Layer 2 of a small transformer language model trained on English Wikipedia (8 layers, counted from 0, width 128).
A neuron's activation on a vector x is ReLU(gate . x) times (in . x), where the dot is the dot product.

Input weights of the MLP neurons that the questions are about. A number n stands for n times 0.0017.
n6 gate: -184 6 154 24 -222 18 68 133 83 -256 225 -51 146 -186 -101 99 208 43 -116 65 -66 -65 72 -51 -30 -98 19 -85 -119 80 91 -38 237 -106 -96 47 95 56 -66 -10 96 -12 -15 -84 23 -60 -3 -47 13 -156 0 22 4 -86 -50 36 -90 93 -19 10 172 -36 122 -57 65 -101 -20 232 -110 -79 14 -77 -82 121 -35 -70 -103 157 123 -29 -167 38 141 -37 -95 -17 -67 -26 -79 -119 194 -92 -230 -53 3 37 0 -97 -53 -70 -186 -91 -57 -103 45 -34 -219 -7 101 26 6 222 7 157 -10 -130 223 19 244 122 69 179 -192 -93 -113 -22 31 42
n66 gate: 117 175 33 -101 -39 258 -110 -346 -150 119 103 -93 -88 -123 75 118 -164 -22 -37 22 114 -111 -14 -163 27 145 -173 -64 135 71 4 130 -46 -18 121 -84 -14 -85 -40 -33 -123 -69 -168 39 -112 -39 -73 0 59 -78 -70 -142 -16 -241 42 -110 -107 58 248 -43 -134 180 161 -63 -90 -116 -63 116 19 58 268 -230 -83 -63 61 -85 -143 74 -18 7 47 -141 18 223 69 0 64 -7 -227 -3 -83 -28 -43 17 -117 -59 170 181 31 70 133 -144 0 7 -50 27 -105 46 89 -117 -266 26 -238 -18 25 -10 -136 4 -235 41 67 -264 14 40 182 -212 -216 90
n67 gate: -116 61 -33 170 -90 19 -76 70 32 -427 -78 -26 -74 -29 204 127 32 34 -57 -82 -34 82 9 86 64 -155 -71 -231 -68 -183 -26 -125 58 124 -111 -146 -154 -148 -106 -269 91 37 22 169 26 86 28 -48 -101 -138 110 -32 105 -81 0 40 3 -75 -69 42 217 -33 75 148 104 41 -10 -43 172 -103 11 162 -10 79 -52 -90 -22 74 0 102 -139 -57 60 -29 -411 83 13 -85 186 -54 170 -13 -125 -88 -110 44 -71 -16 -44 61 -7 -108 -60 129 -198 59 -31 -144 -87 93 93 -91 60 75 53 6 -7 -65 -3 68 82 -74 44 -107 16 -6 -243 -110
n194 gate: -37 32 40 -33 11 24 84 134 -260 66 176 -266 160 -42 -65 256 144 19 11 -4 189 -7 -108 27 -30 26 -4 301 18 -49 55 81 -82 104 -174 -35 11 167 -103 26 -17 38 -131 -119 -62 134 -101 118 -193 50 133 -14 96 86 -77 -7 -20 166 -98 57 11 -163 47 -93 70 -4 -30 -124 149 -7 -294 254 -102 -123 36 127 -7 15 138 98 -44 -27 -195 -44 -180 -173 -104 -149 -48 130 54 -81 47 94 -7 -167 -182 -221 88 273 -89 -18 -162 95 -81 196 -15 121 -58 173 -209 56 -161 43 -309 112 -43 -72 74 -116 168 -129 -201 93 40 14 -105 -30
n228 gate: 89 110 -185 -173 241 107 245 155 -15 64 14 112 0 -93 133 -22 105 4 7 -35 224 -56 -7 115 -62 46 -187 -96 -10 -95 138 38 -3 -181 -173 181 -241 -79 275 -123 -68 -145 -104 35 -64 106 129 7 -76 14 4 65 -89 125 -273 -126 239 -3 -25 -59 -39 -47 98 -25 -3 -237 -173 185 11 -21 19 105 35 139 7 -33 10 -207 -81 -71 78 103 -96 0 25 127 -87 -155 -100 -38 67 210 152 61 -22 -17 -50 31 92 44 -22 -84 113 79 154 30 -140 -246 130 82 14 101 141 167 -81 -86 -42 24 14 -30 13 293 -81 -101 -4 235 -144 92
n6 in: 34 -141 17 76 49 83 106 -172 86 -154 103 -153 148 -3 130 31 -243 83 -141 176 -48 245 -19 -191 -206 0 7 -56 -130 63 -115 -154 212 3 165 62 174 45 -221 90 -19 96 115 20 -179 46 -65 -112 152 -30 240 143 137 10 195 168 -50 -154 84 -17 125 -89 63 -7 58 23 72 61 -69 215 94 -94 68 -254 23 35 81 -59 57 84 64 40 119 26 -139 25 242 7 82 -150 -10 -256 -77 10 21 -154 -70 -3 -33 52 -24 -40 -173 -31 -62 79 -4 -7 -22 65 115 -65 -69 80 24 46 -94 10 144 114 78 -47 -58 -189 30 26 137 -112
n66 in: 177 -25 144 17 -255 54 -70 42 -136 -109 126 -22 33 46 99 127 28 -10 -39 42 3 67 -12 -50 12 64 -47 7 63 121 -10 -22 53 -72 -230 -55 112 88 93 124 47 -30 -154 -135 -45 158 -266 -66 78 103 -123 -28 -59 -69 -157 -159 -27 -139 54 91 -115 -65 38 -212 6 -80 185 61 65 48 134 56 83 -24 94 -183 -129 82 257 117 -80 64 164 100 -45 -148 -182 -64 232 -12 -76 214 86 37 -84 -52 204 -52 6 79 39 -51 172 -50 -118 66 -50 54 69 45 -40 59 -65 57 -10 0 22 -19 56 33 183 168 -12 101 -44 15 55 242
n67 in: 41 202 -9 -62 70 -15 -94 -142 -20 126 52 -55 101 102 67 186 15 32 54 6 35 86 -54 7 141 -106 -30 88 28 29 -31 -235 -85 190 28 -210 -79 82 113 -35 240 74 -50 18 -240 386 161 -3 -25 -3 66 -104 -187 -40 21 -19 23 -82 -22 -12 292 6 111 70 30 -190 -44 3 96 75 -27 -26 137 -34 -21 211 33 -73 -96 -130 -131 54 22 -119 -163 -236 -24 74 -47 -111 49 30 -40 27 -136 62 -70 -15 45 51 -44 -102 -63 -46 -57 -70 26 -169 23 34 -93 -89 27 34 152 67 53 -67 -100 -93 3 137 27 -25 -18 9 -93 0
n194 in: 74 -182 59 -135 -95 193 -196 202 -96 -18 3 113 45 54 68 -85 89 174 -57 -3 -191 162 133 84 -55 63 268 91 -48 125 -70 189 167 -57 11 -54 81 71 -28 -43 -54 -214 -109 69 -198 -205 -57 -83 -99 27 -35 -197 -118 -54 -160 4 -45 214 -190 -51 -14 7 -34 -153 -263 -34 -7 234 -68 105 -26 107 -52 -64 137 65 53 132 -3 62 -104 -9 -74 85 49 77 -48 -104 123 187 148 -212 131 -116 -169 79 -49 13 104 246 18 -69 -20 10 -10 -39 -115 111 -118 -119 40 220 49 -55 80 97 -31 -161 196 98 10 -30 -89 -78 -69 -43 -30 -144
n228 in: -129 77 132 40 -117 45 -25 119 -7 92 102 85 16 43 -84 88 -34 77 63 -38 -474 58 -79 -87 83 -59 47 177 -166 11 166 -77 34 141 263 -23 -195 -25 -17 63 108 121 72 -51 24 117 -284 -115 63 -57 203 -10 23 -47 -186 7 -191 88 -14 -51 -7 63 75 -32 82 -190 -74 3 -60 -7 -67 46 -131 45 -10 -16 162 57 116 113 -41 -75 35 -81 225 -62 105 17 223 -129 209 124 -182 7 -154 89 -19 60 30 -88 -352 -82 166 42 -16 -3 -89 -92 42 -136 67 -63 126 -81 55 9 -68 88 47 174 -67 15 -167 -4 -61 156 118 64

Each question shows a token from some text and the vector x that enters the MLP there. A number n stands for n times 0.0077.

"ic": -42 -113 106 185 169 -265 -60 131 -265 -165 -72 56 197 49 11 5 -58 70 27 4 -10 69 -238 110 158 56 24 23 122 21 189 -164 82 2 32 48 88 142 -27 -89 18 -74 -72 -42 -47 -58 120 0 141 -69 -56 15 -224 83 -117 71 -176 -91 122 -31 17 22 -23 83 -3 87 -100 -37 -129 73 -65 -75 -15 -64 -120 23 -54 156 -65 94 75 -10 -24 2 60 -151 -42 -88 191 -234 -232 -82 147 60 -73 22 54 202 34 102 -267 12 -174 200 -104 -58 -5 -61 -171 -165 64 -226 42 -153 -22 -22 -1 -87 5 139 166 -9 29 106 53 204 77 -103
The two highest activations, in order: n67, n194

" O": 10 107 -107 -7 -264 -97 -5 142 -171 -34 171 -235 2 -91 88 -75 10 -127 230 -51 -6 69 25 92 -72 -110 18 -23 140 -45 10 129 -136 118 142 21 -29 76 19 -12 -11 146 -134 -97 41 -61 -58 24 4 186 -158 -64 61 77 77 -128 12 -307 -134 -135 -17 72 -127 60 -141 277 -215 -69 170 -264 -2 -72 -81 2 10 -25 92 -130 3 -49 -353 10 227 174 -62 113 -23 -109 -32 -50 -5 39 181 -111 49 2 -35 123 117 127 10 -4 -21 -26 146 7 -136 -165 68 -171 151 6 107 97 -67 -21 -112 -373 -165 -11 318 114 76 58 136 -158 34 11
The most active neuron and its activation: n66, at about 1.2

"1": -65 91 -67 183 -96 -7 2 -5 -166 -36 107 -44 -43 189 -216 -93 -52 27 146 53 100 249 -75 91 68 -51 210 -112 -49 150 81 53 67 -66 171 1 -1 87 -13 -90 53 -120 0 -49 165 -115 98 144 50 107 14 27 -43 -2 -78 -81 87 -121 73 -38 -169 -6 24 -33 -190 -10 -17 7 230 -90 -27 -162 71 -54 -19 8 73 -37 -59 -35 -124 12 51 49 14 71 22 36 144 1 171 110 39 10 36 59 -248 73 9 90 -106 -5 -17 21 -23 -47 25 -68 -44 38 139 125 18 93 -119 -49 -192 28 -57 -106 272 31 -8 164 258 86 166 -88
The two highest activations, in order: n194, n228

"S": -75 -243 -77 44 -6 -106 13 -15 -144 -31 131 -184 -44 39 231 -183 175 45 70 -126 -119 127 -47 103 -41 -103 89 93 75 -150 -133 214 -116 -16 -2 131 236 66 -103 -125 72 121 -19 -13 13 -218 -123 216 62 -189 -72 -2 18 2 -21 161 -62 -177 52 -31 -60 22 -65 18 -90 88 -111 -93 -112 -234 110 -6 72 -85 -114 -141 -236 -40 80 -51 -26 80 40 -57 32 -40 -136 40 30 -27 122 140 -129 -134 8 -70 -151 167 -64 -111 32 -66 -130 -72 86 -131 128 -35 -163 -29 56 108 188 43 -155 78 241 -136 125 17 354 189 -311 61 -34 120 19 141
The most active neuron and its activation: n194, at about 0.52

" C": -92 -43 -184 -49 87 -129 91 48 -168 3 27 -201 -16 10 50 -63 140 -121 250 9 -132 296 -178 34 -103 14 0 57 170 -63 -58 194 -125 103 124 -36 -43 -11 29 64 161 -68 -94 -257 21 -140 -216 25 88 104 -158 -71 98 28 -136 -41 -208 -103 29 89 -145 58 65 19 -102 94 -186 21 12 -342 -95 -141 -81 123 118 -79 121 -79 -143 -110 -236 50 147 -22 -40 90 -3 -180 33 -179 45 -21 107 -272 155 -30 52 20 116 156 39 -25 -83 44 305 -173 1 -50 127 -97 163 -12 104 119 12 -29 -29 -116 -201 -23 308 7 -82 -61 192 -103 150 -156
The two highest activations, in order: n228, n194

"gh": 212 38 -86 95 47 -46 50 -16 -60 -38 135 -64 -51 15 84 -107 -47 108 45 -29 -49 133 -186 60 139 138 142 -48 168 101 138 74 -7 -22 253 -147 55 65 93 39 -98 62 -2 -79 -99 -53 -147 57 97 -91 -266 -33 53 155 26 5 108 -107 -33 -14 -155 -24 -244 118 37 14 47 186 40 89 2 67 -25 -41 -80 17 -62 24 -48 -20 -192 79 47 -139 -33 -42 76 26 -63 -85 5 26 22 64 -1 -206 6 148 21 91 -193 135 -99 -50 123 20 -4 46 48 -86 -86 -156 24 -59 39 -46 86 -53 -71 84 171 -134 -52 -3 -56 15 60 -92
The neuron with the highest activation: n66

" V": -4 17 -241 -42 -3 -185 -26 -134 -182 -14 85 -171 -17 -160 106 84 159 -136 89 -12 -285 91 -51 177 43 -25 241 -49 151 -178 -7 35 -88 -138 176 80 -74 44 25 74 79 -78 -87 -204 -35 -146 -141 58 -13 -4 -124 -37 101 61 -110 -34 -53 -359 -99 -26 -142 62 -65 96 -113 101 -141 -11 71 -228 -188 -77 -57 59 232 82 95 -37 -61 0 -119 25 188 -117 -52 150 70 25 12 -190 -13 157 116 -85 112 177 1 -21 238 77 125 71 6 129 324 -3 -2 -91 1 -158 120 -185 78 -25 -54 44 138 -189 -154 -25 191 155 -19 -15 269 -132 225 -17
The neuron with the highest activation: n228

"a": -26 -12 139 -30 -43 66 -53 34 46 19 145 -177 26 33 20 -33 -198 -57 118 8 35 64 -169 159 58 -1 94 48 -15 -13 185 105 -90 -33 27 70 146 34 -57 -106 157 90 -78 6 91 15 256 81 135 -27 4 28 -52 191 156 -149 320 86 27 40 -21 -55 49 187 33 -10 -56 -9 57 122 5 -119 -66 93 -89 -76 29 -9 -133 25 86 92 136 -114 211 137 -99 7 32 -162 -11 -24 16 -118 -62 149 -26 228 -19 22 -168 -152 -157 -28 58 -9 7 -146 -73 -93 288 68 159 -97 8 -39 59 -160 -100 158 30 -209 -11 3 48 101 305 -6
The neuron with the highest activation: n228

" ": 9 -61 66 3 -136 -30 -12 71 -62 -11 154 -283 257 126 21 -7 16 -74 137 -144 -32 171 -84 30 136 -49 152 -1 -29 47 -22 -41 -79 -29 151 -35 -69 -40 -26 3 2 85 -71 -129 116 -132 -74 14 -130 -20 -67 82 0 112 -237 0 -160 10 -27 -9 -84 72 65 55 -150 147 -38 -108 144 -169 -113 -47 -26 16 -54 5 129 -42 -177 -89 -105 -38 67 56 17 100 -18 -36 189 -195 -51 -8 -139 -10 31 153 -93 156 -68 130 25 -27 40 109 181 -132 166 -82 -51 -126 105 68 119 28 -142 -88 72 1 -247 61 278 -131 67 -54 44 7 256 -46
The neuron with the highest activation: n194

"an": -124 116 36 22 -112 -145 -97 -106 -14 -22 -33 -277 112 -92 1 -84 9 -29 199 131 82 -23 -179 -39 68 -137 -26 21 -27 -55 4 206 88 -30 -28 -188 60 1 -31 161 -61 -164 -121 -126 -177 -7 -14 -34 189 -33 -232 -130 30 144 -77 -20 146 -110 -126 -129 -14 -65 -8 300 176 64 -131 -146 38 14 -72 -112 -44 115 -66 44 27 -115 -160 17 61 70 130 8 83 170 -293 -34 156 2 63 62 -6 -119 35 44 -32 209 0 9 -130 -110 -38 75 -10 -83 108 -139 31 -216 85 -113 41 -30 45 290 174 -113 -66 72 74 -32 59 -82 64 85 122 -39
The neuron with the highest activation: n67

"ort": 170 -80 29 47 -119 -120 -83 -142 -96 89 74 5 -72 3 24 -135 -67 -53 -20 100 166 -82 -298 -90 170 -120 182 -114 -113 -32 95 19 4 37 116 -100 84 63 -86 -108 67 32 -58 -39 -104 -82 108 -47 16 -101 -86 -97 -22 -29 -55 -191 -1 -61 25 70 63 -52 -117 -223 79 -135 -15 -21 39 -39 22 -61 60 17 39 -50 48 -37 -57 -50 -66 125 -154 -113 105 226 -171 112 30 18 -164 23 -96 -97 35 -4 -63 256 127 128 -163 -19 -193 -7 -28 -185 -23 -39 -107 -131 6 -35 -166 7 94 27 -207 -211 -128 89 279 -30 76 144 85 -94 148 -29
The neuron with the highest activation: n66